Layer 3 of a small transformer language model trained on English Wikipedia (9 layers, counted from 0, width 96). Numbers have three digits each and are written without spaces.
In attention head 0, each number of a token's query is one row of weights dot the token's vector x. The head spreads its attention over the tokens so far by the softmax of query dot key.

Query weights of the head. A number n stands for (n - 500) times 0.0014.
q0: 679433564440778618420343532559735297476533572503542525459482429554557564366428437447717619527377562338373761642609667488455361466300640594447435294367576524487425386577345435399400559262715610529541429548691602468324525557649286485387349570832600480518547524612640433524334571434332599500
q1: 500504434256613555396454445435612555542322461707433627556303549310541422537446558396441500369440521643636447684440317699515155778395563537409622655245823508404385383313229382718457553391477649547342392809632875453424566559519459647636520556313518613504417463425297492450492449420439584370
q2: 484444653412513600313504409444567322187358420675389664548359452516618309313270368627712361341572359525680470657509468460386188377531755081429630372440468468586255467455341420639820508384529575441835548496557640361266545479427436540487718573677310565321492357471534418423427434286561482737
q3: 442561373238570531482467490493520418533507528456603354566581287516672466320577663717490423461553568588497536384549601537826555420443576413529514493514523510500731568577209597569332437373388662299344556649721238396440585555523464441442525539614430619542249493389504633520697726588665655450
q4: 685326690519411685459593259526424467661511409383704436545604644497408652489812547457442489521397508536425409478504390484610536627577642701465471521451518325514599713380463515562623531262532496438294414444454526526205200493560490450561698549410578428626610632295718549634598258481757442662
q5: 227532634593387642721524689592235452292664686530458535344595620508537570634458247487403455437518567457371472671252517053375831743378504690467616687527449428483560579577714358162588240627352553714363672644227392384615565526758332821495427332363578525536589597451642532440440324554592335303
q6: 470601586452465282454636485538362356296569667476548435393515443641528690355519491420599604419500454464480431426537588741556449417475476652327363416316582564565541521515463342546515427410339449351575598517563396399632554527283549471611584717572548477614210514506412566544450452655491458447
q7: 595540605561484458641277642564566446604667159740582439515425500456591465556631477466385555382629525269417488421579620359681423480404620496243527467261470767522359404339397539566450370201588335655782430393431672356321394542710390463480464619372364684401332335644392319590425542330359628404
q8: 580433489600518554617728433528255561611580626414371627729549482345525682454346510603375675203376282460347391610562589474305595518506469479439364735626428402649599466602643548476443562672483483517514374396535538565471503409358693569450375625430575707472507368387577391454543503698486616609
q9: 604742607584333518604340489447372565602624496358647335323671439524705507489357522636272463497740563529609246515500532602568696354440340591546485528594465679691363348401676657445485563576238456284864503374519404614408568326348656539515608541534503480429452653426492473440451431612325379436
q10: 564210594536562680528482257582503380530638337574493571513352439303526500572336616415346476562434511375225500553574614593557562507554776302595524473504373629555424220232454410542548440500687442538337385616352510486437568627450507331525365486472481416472545411347596400675573524518716316614
q11: 300530522455443450395268744626429638239338658354455528602533549419490518452379542402734449524496671535416403376409507619629835579549507575553461380559455692447582369403434636565624483493299486443618527469481189371607493443386548664316467463585437528442504718345633689531721592588656447308
q12: 420407430668180373443440294527312626632657698315693343674317453504517533651594364537478316621406706420734434341477435436609667319415467624622485536450662403521352441587404485474456586426364578620496419489313658590486504278511486468375431534273296463397718564481515500229615589702337452627
q13: 586384521504139384459440567483709564308632713278466637340496145496500305458504543425321561671585604637391771732528372380457456690581528722623657538562519638433245452687558500512293662567610623560665610481508577516701630456554523841399492356492708270504552614512339612601496508676492432248
q14: 489346576829597542512719500603685122273414343389282623529360257442529470381311406392625523409245454362507536612500548496552572452423550603508416273547537544407293549622324359646496379383440682730508250482388515512276575204496297476392672512547539593403542442377453433444471489594401553594
q15: 440532337565583492520357539462439686612411598177527544442534558585552547384618607615500492489446524593356532548474660548677500691380539608674394385517565546560538577457597489489408436575530464475509529377558472444605541370551526426488606640546660596517413566399411578692627536543416402558
q16: 484449689470339516609500191734219451413268611548539488672299337387438504568418496234647380422550558476604444579550217853560729535357566684305541453627377650485418667440314508302390445537476488574458438425547596533583484235118504448547197605610568482751541422541517521644548427571385531157
q17: 447496419528611326425702653740650596493544558541381511717559202273533542448369697530420484573606437371536247319398286454323442402670334524655554456560765441493637542418484318636327667519622711601437650522464621508712572554504529447411492259472493295500664709644396480485463588650737767675
q18: 440586614546616435753379690328454925429285399496574521550647477475541352632629500282448782571774642526512627460291339434326487495484613299408631588406344395484345379173644601605656630613844313561392562358372385373470393569398649440500527424446443727023593616623500818453395431647355528685
q19: 401495352667312584392467443656383342436423575281743435303649495626293601528589561530417429408518586452413229504329633334487302598423288532346465407604538487587205452526682372518614768631574540496745353767255473558837673619380425683876455378655414265559727408389190766483688649297652561701
q20: 384283631486443348339435513577618416616354537566621470301662757420326517261632712540493357333398452543585314630630454507595433617472429570607334555483448303639623433592569608327416594594400523527531574510345517547695477621614516547411372517330456567572480433483465479625572547431700202486
q21: 567526560640420278617443294470623268448533410465713440370262268500436607455640320563596718480638547479561720547493608705584446542460557515341536497301292552614256617629544687460396428368316693500589422428455445601216518450580387542466551515374377464533428524681519444409341514423373496218
q22: 745284723310766653448589193774399624340391389811544618562316592465700762611578596409284631487303565255452269453637338206550468495368412573294379513433683620582234583298252468514606576459796652421767562522733214486844309477424487574305590737777474520519598500612462409401643422571587446462
q23: 628158443504410694500550366264528643553300813504093421343798385388330597526786300454261466721329789575417518655242574523562311406593504646469559330491492626539531734365357415627462423638641571398378564516478346368451488508541588509416305435208539799470479343419265561365484529396465486618
q24: 591515516563567705519603600357720537343734414370216474418416695475671596360547416463470289734602670573413771492477761384311441331688619228445653453427795489503605448518546702478541335482394444455580631396500492346349610448493599623551347469634562479656541365575488678467450415534543591308
q25: 516475500721454429617453453599557512420606460859378547409305529470481228483378394465476516390347694445496492573593573509515488538471476637315157405410274591749600217674414552460508595555735421468549492550587516564477547666465304441429427419156357324597925504500480401701765445366335466328
q26: 361715544605370538508177610849464591452394799403370417551520748366518447584832568432367577336554650508496675297586426389586439512405619568528346537390718360564564682626709565512649541337568728619575547364548562554337579519626649394275312575579599398441631471442520631612293606441500549362
q27: 707468432456439270574393705580489515378504666407427330314775616540442531436553424342351624569699391300594328430414407686507489431405627420350585570761559400428604629563476631407431341584371706388275573474472547515774481252399522758657480401381365589524450752535357771455493435535604434222
q28: 476529382475624633463590408513523348848554516504432295431484492645500252332500552650224520431516386457511588262357523513680729364422226281581213411529356481553609400590810423561648519644559580371546385546753561374383342600500707577631776616384657438500520508618562646508453552455203183646
q29: 741561365426562512487296529513567380264372383646575537603500426405606144452557480353649290211487640614531535394331326401650475526489438426416500412603448460679548545646243621446831672599631848454539749304321631483576279425593524651605619513573566362475437544517728682500118736547587522603
q30: 478595520315399645496618579445453542540759550322431313584254536449292489420456568549470295624728471556471619710531641705645466516430519440460305408504231625546612523626280374254473687511553500404512634320612539435695537447522772415604739347421557327539539413573788687351596697457599317599
q31: 424521273784500206392496423466492532371588443452457757453721573589588537393513432460403302372550420572523517596354631482436386444346598432690258386487567386626436593302315627451610826703524402816639364633248446664559372577524500565642517324239409459788632519582555508579559735228313748610
q32: 551458601279526504295483564763546536608765419771598381462718529607489272344551460362456508799623667583338374521705383608606472419326605424628524407517414628323276756296371694289392461348560628431662550558424655695477528436492358564318570488288351786484598684557504362712609436479265440454
q33: 549564520544496389484545744492314550419417411455553734482637717690659508424260625865363193379590270538417452422418604665444469536274458355459662548575407352532621504463555508434351548626701653732441434552556535338496368359478672451561539599460461381672318416574155320347541393476356701472
q34: 500222854394589346674369552495613378420414381393472767554316321558549203381426526638339558496313424478377400210580440580538517657685478642588430365450326799656362804534450680487579449282344740465378562209610429328585392535606675505698379554726610369437544320588446144291678352424724500541
q35: 391422496767407591548517480619451717690423409450370430632338786413686575649504332321212312666564634341363508379597600645593472538584484293647671504361301584277425457577402572751366580543520618508602353725367548276439516528708379327667423447647577518569584576484668624415680429488727496807
q36: 288376574616387374441665554403617465432517516491634272426516513610491503301589780452455376445533388497485530497566582500292400561642716665541403416663731506397723545400540542497375736638376532506460485497547464601740452686397518445639417497547542371553585531630340490519512375483497524570
q37: 536524395246563573417500446453297365426505436323423531643444509617389590405462348447595762483611648313347136329523328265429437342621250472668614474327750504577719518217509532102690557324428432326266483579262482212482437143601509539658439453275576757834303496647139524297579450565372490631
q38: 688599475391818540833543508430462492661488572469432641287790479303807603546517673614270605443621574649724330358488322564632647441500312479606452542516508485463229666469631644472297327492465703428410602803659395560596551544593621589592508361665715531488605530351479475675569504386375628401
q39: 607513411683307662644496500307719376461425468649487266388748597504716472492427659678279414546434540619405765245673457656398081445567613466167500632367391399402534388539442423606661492428592749618567485516420529467375556371492377470424546554633320621533565785516383315476285352409269500404
q40: 622349334572659701504587576247630649434593354504782630374364375622572355755387576538747249512739355412612442779360612495755470477370346531536685232443529735464446419629465509595457380555551662815319516590464526517363294509600439066329359742354520220614548533582217607450384500496411546473
q41: 458203435488623492736488646408526581623560329602660523780243573588562496443598218454780426437441542454431496323413372483519365235390585565312613463420332422572281538481667326543361586584618581391464232641484833449261416504492654739427460556440489560393535272570628399470504623496564558320
q42: 575617614373329653398680639621565592419715621465432551496377471450572540408555449508320423500634465382560563672561352630582704525470287521462411423558426033500500580445620516690128666261310424807641363508521382395372642756410466363597533574430332447369524485739612195320407404566366491579
q43: 464504302548461459521575463764629549508699632628430331539592290617488234149570419210512521625533388693612594253684728398528578894594352573274500547640492579335384370460686652463496472370447410397128469535573604442643528717604422426586496631619485459634616320599402295348448361239581658530
q44: 507549466295454554394469475354685482406745464539446613503375688514514762286504557408507562490504704733419331551581546636381651709460511206637471500463563327456255439616630272485532476711610360446485312642273467703507535486458617296382367463414346372684562483598589579609559450633658365541
q45: 520581401707513479346408407313520573512643529456413427570651303418581590256578565504410488348300344484362410713341552597380332500677754496569644535483821417531556606476492504256492180549561725413703582342380562281623339757823644281465550483373637591437604273682386658460520618710602443729
q46: 474523756624444596536444513663442669517469386321593487554397532508356522254523509354596323604168471607664532616553271759538491403400417646703939752509517450512491279317455316579465327543539613579522753651592487619715315387742612509555218513392212481670438683571532618759618522352291337848
q47: 462482721069427414461298423674185650459535357819532470443333342467387234662646479665513321426683617424447657386592337468349461473571668320514387318695438574569689346655367785530431500479521526296553447599437566752729614753734447376536465363367284409509500270487482343731617598377522748549
q48: 565651676249552429388467618321588697500518336461514621681383758584629662523374557677539554328795346444455417302379543448483421416565557712351580615764474640529796522500722407607518390180335658278477433835357308771385522799483525552505713491250332681590406538358350261307509710364716411281
q49: 516318509564349638397426391268840682398605467583664368608533534257607561538646440556359582515817460432584517566620555622631528620545297640478386434416374539622534262417454639422484520577644338508333597523351537426449548775500593543607433216391496023301512504225492327362673330267348444315
q50: 423729385446533594248856578504466160647286402714300512567396479690485547557762643446473488627560628396647709600440416631626457558392669644500559553739454519776496449550286665559445387434632500607282522591504600472451330496561440399508460657841314565556500335544687365454549426753586517541
q51: 900657702558588601341245441495596345385703578438471275474261548496694199500471631711623356531672510428053624799397504401643450389471555361558555562821602562371346523509222486602413760577220459315387618531486639588323536532585605583741453514424491475781792583546415300433367281575467324206
q52: 366527518478523619496509530526516487435347538396613479536696705601480619367509316738331698727543495646456482587643624527633704460492509553617722267710619398564175365546377538564788426369273377329447266708464405436274320428438593164540574321342551170661715480461689721459558403548540791152
q53: 540656471495418686482243630589811590552271568624774496487236514534308757675620487447374362284426515674406656560694610974681414524417455538548559147332724330619528536579701482751699452378513523468747582361524422678518487360615427432543830514711584405732486297541158538694675464319594577345
q54: 469533663584474584549406615542279440554661733309551814744692588401406400588500725323317666306468927614331546732480551504500568475511684379559544654282659446298584171582521713395639438528539424661409439565542472524616414564383542432479410866438504664574581584464471641372481325430475436517
q55: 739690614541380652212690410545628617546464360568389479426349346351312487328495470952409531500487576654524495571469323449763608450508243264509430784594395617533541707487621116290630533422453842469437450412413584570500359820437372477729732455572339413509425500145644595449437396558568625572
q56: 724588547632704509423357513528275509410666652674268496747399192364483722397386399548580803423495369531420505600705504563731607382254585579391500229468349835492617633574353773374509453531377616729615436680383378315673619447404479695462372344288649827559369457423177677713500327495654266500
q57: 383427573435614677399619239620696582457386620716290714539525427492438668590522338516569575453446540439276684534450452571368369292409488285248479215661591468277401386476373636405733658361484611616500500524849471724341411504752418759184441221385378536395496527446572355404480484256517539657
q58: 460606534646348811629600589788422573363576348357400267329508645438577557773452697408597521527425625223454521575421492430632467599500631538158356571710603598504611459544492443414374429821460642504593601316491330426484424370758593748401689680344375505195459263525285445584405476626730478428
q59: 224745468675418500303475439460471561559421446361463599485516512482710415754860561299231387272516500769377379563626425379353342447447558314533259444560534667500443443462536527383315355550401527648480500418532649663351773538406276278468429528560479474461399596492512476598724550334605727360
q60: 643396461421411579403624450383619334524590275403557508349721452389676318430689488602620534310500283373555370250720245818492633254401625496372542448453452708730570360609491433479583512504282177567311607252557420806544516388569393669447466423337508601457559353571259587549625335739582731715
q61: 441413150626360584346525445669386409286406452485568293223219371451664619429163476496409593477444301543481691468285597718407484613569444675487524450443462462593504468543389293644540569694512484628484666611554294440565261480450326335554365627541456368439846481231553537566431757386508292364
q62: 373647428721672532545552656760527472403658220433491429716529893304595387487376448801568414473652658643473517459558323604417311649259456454611634306284699450421424588476562512280540442444540355386446523356521627500426389669449477664432164496650316643570398419516538386559324552380736233513
q63: 584203616685457299271238492547527447472441344444470432356625389391404675585461597592699570282504545191477359412567480460512590517402492145387631307416658524710444524472386500582325437350637447582513582681684653315263705704500698618883592685432458527538624523648635547639555358613419574758

Each question shows a short text with each token's key, already scaled and adjusted for position as the last token sees it. A number n stands for (n - 500) times 0.0015.

Then comes the last token's vector x. A number n stands for (n - 500) times 0.0059.

0 "ou": 442420655527554596413373553771468332348440493346573428410673500645567360481531404456615552409617517464604506310594511571710576696443484348712489437499581395593659488477662460672601535542545622
1 "z": 557509579690501615512422571545381490440433428459363467510302475552604460591344514532756524364542566388547444320605576676619760639442479482666420522388682645668491484424641486603471596375596658
2 "a": 590483452577474537630445500582503394405460424500469474434486429596466450485451426526630515451535564458524483216715513649653608653533509530786634479446565517517532486399583543550509579469599514
3 " |": 460510489518460530514473466494504455493482499432472489461620475574545525669476417514520591332536434362494394119660680880725587803643643619743535481395534436591504467482583432485550619537398594
4 " B": 336460357514433323702617331599470365541418403324367553345436585668504377653653298360557427416680459287447402384536567655681567711451680539836592460592546481634450547491589495580518596499558360
5 "ra": 393397555305508462805690306570421404306326414368297531432599536772470439596650458316534538388657470392460445304588461529530548666375474592860717422498664390584572632443621351719663495339639505
6 "z": 623423578300516397600572453597456403448335460390340438662319389599573565713396564403703512376469550330439439289558551637493682585387517548639359538423660555766531495522682388664507607350688584
7 "il": 582349571419440303460606318548543471415381539433514501392438491649498442608439316416593634569602674408646485373655421572625641658434533536787530497424650461584511471543724475543457656406533541
8 " |": 533586547535525469530542518478574493515429617422552417392572446537518517703532437504537634370590421392495421153648680895699590786597658638758512485427495445622496455508594444543527576509439545
x: 680529163358339549442395352354644361415679570592514493333564222594610408545473422433574369477408486604487635532533408440336488491689271520396714494497483468614518481626501552498597144193448383569582286507586392420573543618646398444588604492555350664528587606512446521563406706386616461455
Which two tokens does the last token look at most, in order? 3 " |", 8 " |"

0 "ady": 501541697479510412550413528591417414436560456424452419485449564554548443654505404455529501326679658505544453192583718744584638645607573507753404309503480452530504531493599518496463574530697512
1 "\",": 470527503461527565511490448581443488530528431472478568492562515554586541633450392522509556279527516383544398170619700886692572720662543629690587472398576377580482492496512436447567645519393600
2 " record": 585511564561555507547471488654509433571491442409475397482535557629491519700516307466584720375690467348515448162554622888599615595727679600681435447562415410623516566633653375407542604505336498
3 "ed": 458562460584490584515429522595438490509585472381435435418440518641527531696509471510653612373653490353702419262487716835628466734606602601657466340488535450626475555562648475428516565412523514
4 " at": 355486387516388550604390412576412427463465518402574488349536401637597421646518397535516582480666372320599381217696706889738530778534561555739446457422526414507545467421703458444510530411404465
5 " Or": 455364353348381371632524295520527337384459653349525459383613547615525357592579283432735621388640436369550447333425747676621356695502576526738506329406614464485510542596638352570538537577588501
6 "iginal": 577425454379467482587591441490421378354526616371378503322615449609556444615326326560662665326620519405594530219704601792584477736550687681527430431404618482606433549528676487510568629369467469
7 " S": 671384632373617384442691285511660308525391528228454487497520461747566602636590386467672434372649465254578445370639586725586454758448750532794610433474660487727321655519682351625433624454473460
8 "ound": 592554587518571394483701379422605458491506775425551543415510433577657544728536298402416651473616489606647437449624422672852477552483597760570474484450586452445413589532828291566526615467459495
x: 794674427630465492433472332525565401510569402516491619337386132554512481592583540337717371414473618499437378537499433439502230477644354506388519396571413288596464516464288523463466419433466333703534315752454479533481486561375331478526358734531529734421524285567591381598541533360519569414
Which token does the last token look at most? 8 "ound"

0 "ie": 529410690443604502470251560708404258290477413490426483420551573584502341445471353447573582446675528557484534243583576617557589784465580397803522678680612408531567487573672356507555462537627527
1 " on": 586538515604569551481458504594375449525585513399462514409592479614573425623464296531561563449599461397564323128698717890700548746575626584653498489429582400655498462450681460367522599441292464
2 " dr": 518659463552508681533402469673308346424404462498406465405504536593474438474629259503719496424597381434658399318504660781672469644583583531699525658475472330664438487609571375342480576537376413
3 "um": 375483405495436602596500476679429336412434406456531450508506434623653344576531333560495619364644509351518570283502612619707525437607603531745601405422632544732533549461616221351574418519378459
4 "s": 488583506520424554552499485699491342590426457362501445583544398716469592553512505384521454451544515376480514235488629763712446647605604533666521421426597563653470532602730335519526533490459520
5 ",": 519473522539408467515505426479465450493533471458453585448602474580576532627453408506489498314481480328481403156660686874705558779666585650704599473356607396618505468494568439450562618513368624
6 " was": 488491454395441449484537512458451342506553595385563523420520496541502556581498428505574560258579419365574418177592670823685552685635546600673505359339564528648487526516499440481549546483406500
7 " a": 583514595385455383546597393440499459462391508422425431436541557604451526576589336441630628360640490330503331138663495665640520678623540494723665438564573341616429501477619448445561516422430482
8 " last": 458616564460319431459579463409504378620502655443467411497513490550405533701509453381506620318532379471430553216430476877667638565697586656616278442566518373679484585494556349536614460438516343
x: 528503218352438601612335425420730482450558531372409517444689487413465527511558398382663342451378451713508428462681459555616421649754391370310769485483407475699582518491341492513671338470402340676532307652495374364503449731498387426497457517571375713623694664441474313632448629524524537539
Which token does the last token look at most? 5 ","

0 " K": 615518611490564650547369478605275538506356432448414502463618567705528564570450361447550462250699503465620453215571596723699640702581575540679501471348548523628476568504593416428541601390485524
1 "yle": 597465550598658631567358446615373461466421470399497561432707485662430443573477355400537484426624476433626488294602504731468601612561492623756523471346444397547533582430634443474550636660574499
2 " L": 507590481690316635583448468504215391324427423359409443380537627703363530548520311357662466465590383307533459294593622638473645745439718505720557494330599398600484461544471383488597594313455341
3 "am": 455561316580291595725469339668469376388354470394556449586498494625620317519471369597615592313811450467536541388637501610631538658586557480825558394343627506487430559347551438564522671419534466
4 "ar": 513441367433462509619480426466427371479408541359527410384430368612393424478610437364531417460521469515557514270590475723601560645520425428735446457371565477557465484543551394529500508518558432
5 " of": 471485434520454493553543448523445425454553438433472561442552474642567457665556468524455558430585500350533368124684647880708557803620599661727632467356594506556475451510630429471555607449421582
6 " D": 616356513348482355645625471542464244461429452359383449270448638707414437634618322379712554459602519225491416338509620589546525743539661581755507425457600475536293532690626382546571577354551416
7 "ig": 533569696410412259496641417587544367587380639346532351483565531714588437476611363631595559422749452447436335339688454559619600747398526522720567338463674627770414492507709365562333594526370527
8 "ital": 646412606561487501433560451545449459441454605419476547375596505651390417439617372552603467426510491452560468276753485685765546682548543546761565397364616519686456451598634560480509622446636513
x: 767575334483542311685419383541534323392570442663503567429486262547308466499478426320440365542306405467450681334436415690531406521710312512419643444347605376582473478512616447621546329123250449475552354725484449530492386490587509432554544605445619702632673354460460327643382652540426522529
Which token does the last token look at most, and with what share of its attention? 5 " of", with about 40%

0 " min": 568450636514610542588263488695347487367537557406421562620552544610493540622460258469553486313681382486632423290599581714631573734646569685769512402383575368585388520460633351567517700390589584
1 "ute": 567447666621622509532376518622444445467556417401547412417472520579518443601430299437574551333512523448613422198517630801654532696664509476774492477504540404504495604452607441520482624423625620
2 " sp": 559734378697588819726400502701301395477347442313449485466548561689672420496691207509663386392667413330671369350559605639676597705559572445657467332440526445776423604542634327497392583403428350
3 "e": 471625407507445488662361382544501342354445430497401542601402547582370751695595414374497516438586248390505518347554485651557629422504631709790667435554469468685459480494633292550593449463573631
4 "ech": 579523286596347587582548380520500368494480513358488498566535624743378596647494423423709548395591571425522580329548623702484811630521635554677575398438453358484569485553617517502587667321567640
5 ".": 498352546507427485549546347482513488443597443445363562495519500617544522614462369492521558293507535344526401178551683868673590767646563606712515522433575375580447491488573406481535581465465595
6 " I": 618457484198338231586663440594509276444440499302532425365583542808490520535468229297712532376557471241494387288562585697531582684366625415552458419586472456650532526562591355632708510340530416
7 "f": 518515605367551473541746454472643243645478555266533513330453431658639515500616291502502371369493424397500419438556471721682562901344699515602342372601505608599392545577469291584480534571397475
8 " the": 540575574494473399472623414443568496497492531455516432428554499549482532665507352382478601423540527319524455166569517841732533712499559621690606433481636459616418488457609468498667539542504595
x: 638517169487417520471457392568537408475725575609449578445658271520607454480471401337551513469353397664423591473626467574492395482664261486431569528472483418637540443511459454470665025298453297471545233562442399407523431570527454414540485432501390656390624573509399511522358750347583478638
Which token does the last token look at most? 5 "."

0 " St": 603457629479676577548359520564287488471348415493456588480561612649502571451651310583602419337667399400622431207568612725670598768527527561689614561397554345609366455455543372420589646510437493
1 "re": 643634449557531555616377523552405448383486445338435450601502496776499472501473368427469603401622392472415578285426602629707634647297665571700515447402604527733570535355712305496532355552530427
2 "ak": 523600477626504591647312400786520389304439498407510484596352551629583600725453474597675567425677534436580522408775471764516673521576586576632478376468594467738520608353791414540416625299640623
3 "er": 559522428613454494587488481485484380436468457350546441401423422566531429593467520390609512477522496436468453315576553679649567724568590530695528396400544491580507548582648543484529594530635586
4 " |": 459475478492443506518486471483509458483480517430475484451609471563540520673476418516523584329541430373497398125660683892718586801642644622747529483391536426598505465491585431493540617527410593
5 " All": 403436411446457478703595359637575280527406541280467451315515564676381356679649228356533654491675485363444536288556514842684488664397625505747499439566500524737537529559659378485625617489499402
6 "en": 425499388379464416523612438507589413587524437379398618467476443730456507587467460452473591479575539365665552268519465726533733818501601560785618435419602491565477429437671389527517557494547562
7 " M": 733521583340580408519741251368554343525410534311473479483576533801436470612599422479622662455775449286562445435549543681671546698447689607827495398448585467557467591488679369631517535423560464
8 "it": 644588755505518653426705444446598472468503610268614380453507442741578493480678322365369465258516352270540451261412510465487478702458531437556539292519438596633460737717734422670491435520498540
x: 564620384568433543323373282535467314580582574418549503360349412603534390568323424476455552497503418564419529491507565535299490442712347545324560188388736342777605306353526435571532548385573696655405525477237373277481324321596287434589520563543534693402708518635576387520435457524570590601
Which token does the last token look at most? 7 " M"

0 " |": 551486525508520525487473481529468460478493467406467478483622479575542517678447408516526605324571422374478413129665685897726578811613662625761522482399533440604503476488596431495545602542406571
1 " United": 575514613601551434559274625687371448338410460255522692272754509720499380612449259504634621418735518418584443310828577737659552781503636585809520452432567591578443477414685419622550710494578462
2 " States": 597501421621574556594452554546474439429503482346454599321652526633425429575468423537658557449570506434532291262712628714675610701409587545773543349404511509511673449391698527557450730500551501
3 " |": 446547464514449541523458471510520435474465518385488464435603463564551510689477422533545604345590437373499414153679682899724583818592653627761514482427515456600502467478598430538529607521418565
4 " ": 173500540258337639701634363683418353338597538277265490415524473771392607714455346412660491398673354313506477288602675714674433710446636602621490431473433491714352614442678443698552458434491405
5 "29": 512337598412422497523605495540307279299408611356398473417346475632358414573605316343620438399696573498448475355493653600632474607429493577770501543421478359587438557572458435559669428358513257
6 " |": 596367632412448471565498480462611462465376643349594305400530468522426465738535480503573678451721427442512436263620674880661592734525632594750513502496460452615466485493584468583525495432530460
7 " ": 839467710711367360436713262481539346329503635300300398391523436757339566728453359407646516401682368315550488315567696722614460682453605595633506483454449479694350620478678416717577443405520392
8 "18": 489685400658461544467585382483575329394389600374536392364342365640324345561621286409605479426599588539587507315488721737772390562405467517850529563382484430564360583531468435474556401456525241
x: 620421389507524637516324637472571539454635403582572585314522303533616537492597434410506263354209436697385618252518324636451459490773230464432580641434487443699405467429648426502487437406473390565578468446300366506360432590679569736401605543548398518504571624758487334682337701487443560491
Which token does the last token look at most? 0 " |"

0 "r": 622448508541661663510367626655391489339553422512489374570468459594562339514632420398652508451474439557675455452519519725587380633602414435808686542392696442546461607646500230635524412486409489
1 "ak": 574524547666580652561322476685386433345521435434496426638404587648580638724409480541701604417672523450572499414760464759536726513627551617710573254353611442661461647365756455539437563227662640
2 "ers": 572534539637503597567440527517348435417427355385512499489411423664507527636456465390647585449512455439510483287601526670652596701560593529680552309306532475542542608501637573518420629423644548
3 ",": 474484518495435565524499425523441477507529454470471601468626488590575512620454392519487504307495485324504390156664679861709583781673576638725607452346605403603511446480558453463568647503387622
4 " but": 370507420495465528602528382575497387482573458349480487513518532645679572639532365450528577280469492346554418183548712817686534763560532571653589356467539427601511541444603435566482541475424621
5 " c": 422224472384407521652676332626398326499414499289356530470611503827493479482573360581655378396780431268339451359588764750688546782412583525690396425507626429670382545382737415585457489396548378
6 "ited": 445376535469385421531563419632481418446501579417519411455438517640544555561586424572721490361679460459626362277540715853622428685568561556634490383463556410646389642489540479505499656437418518
7 " a": 620515622377450349550647375452512423444342491412416439468524532635468520557583290439649624365660507322511349158689468622658537646557529507728679424592570355628413511472648415478572510376441485
8 " w": 610691641562471389461615399373546200458287533416168550521536451615397679614624483281645324393710289330440532344609611714572540649432660563658515443463640401761481643562595411617651548340440427
x: 525663271309639603490357276521668502455631594519404459455726330437414478548551396198372311319349550559399407474676471489416483459711204531287625352430507379489429386405487560454639179390500540702381514596579387499549591520413524422616457550574361474703629650557547555455506579465501436653
Which token does the last token look at most, and with what share of its attention? 3 ",", with about 60%

0 "les": 434376566513614581437456621544382426455456393454437488511539500615452441590504455455718659497581455339553518296525595735603588592576497533745523420324534488542517565483640405466493586531585580
1 " David": 650494652611507575510386543680344450474425359333462530337610613690512381540565309513631704447700555368733483284656581751583531723592450477648564527432542546592443644468629465533581547452424453
2 " D": 525715458680380590601358534516235408431463392382343565231528702691366406647620319423708553450667496265506403385513598556530520746522619562692517501454583503560305546714676345529537632359547408
3 "ick": 506708382578324579601511423591385420566281455382420515400544549712519441595530426458493534450811436474631568345624464641564710755569493460652578443374443534762501597478621499509507524441477550
4 "ey": 371451265581346461512529455529425455438375625400502353461545427648548409634545498367549612536670493486513563268452613580508691679523520451559475386388406446564670627402704499647576583332580442
5 " |": 503444483492442469531491484469510458497479520437474482444594475582529545667504413509518579338536446371498387114638680881725578798644634616731538479399527416601496473483583440484534616528405577
6 " United": 538433447367437554677645331620496343514327627278453663192621438709501403615464277456632629427737544431601440299787570730640529771516606578786501452435553609569423503419640429596563689509567452
7 " States": 540423617436419443525612446550550420469427584352426528301566462644430425593479427534668590444588501423540311252697637737656594703398561540785535348401497528501659483378680508562453721489543498
8 " |": 541598548526537438544552500480582484513415632416539425386543441539535518701523430530554611357628438399511422171665688904711570807563650624745490491452488471624497468485605441572511590503437528
x: 678524156356361571446411346366658359453664566602509493325562224613615407564501447419549351467414491560492654541510428429332480471719270499411713497498475440586503478635488556523595153199462398594579281523568376420564530612607378459583607501552358675528607591503476541567428702366620461444
Which two tokens does the last token look at most, in order? 5 " |", 8 " |"

0 "34": 552492508587617589595451614581310511320509516375485453482487571596398466634428424490660452352738696466548504391483779733567650579532426480845563506347529502558462605557473297695631626286559433
1 " |": 539536508534518547492487475524481462477487489412470487481625484566524514670453400527533598325569431377497410135665679904709590797626645609754520495395537427600489478490583421487546602531413580
2 " ": 649790256462585676715444478739364405392628475250271461425533511762344633713411338429688537398694363325540515303581670759614460700455623580670490469465431506693333655468652427686548427404511399
3 "28": 372555425375465575594531512558278405300461591339394456422341418587356424573469360356702497388725580550432503345478691637640456642433484590731494577429496397594447588571442416605673423395460276
4 " |": 366470418361454540517439463478571432431378608325559295417559477516410490746504465519580667442716438444527441271625672886632614728533632588751504505479465458606466491498577455574548506424524496
5 " ": 324220714307335559618677286619469352365542585258304401401543468764336581736421356427654529401704373319567503315561702736593473689452601592651516480457450506694365643482676422721577451380519415
6 "11": 604382601525485510527669461547477208376371541331432378301407437637349399562560290355677477415659592508461570301456667649683521689379533550793490569412450383582292595605490460509652397433526247
7 " |": 700502694514482439576545493454648484514341686337615283425482480531422486739569464492575700485726442470543430315611643838643632726451614583734464545508431468662439493525604430571499452391558458
8 " ": 742760527789479330353695282393608375385488694307341325391495440780332577738468345395627541415695397331580479319539683697626487691420576618662494496478436488712354625501706394713547433370551397
x: 735574368612435589493279241604739382533546511635343597444582478592584341524431442376545304382530390576322494421740428516365399440933394454437695522537346425553390623442659508383598250415363404590683542479339335469479517537605520531466509566516372623519616584631509516577425773350339505610
Which token does the last token look at most? 5 " "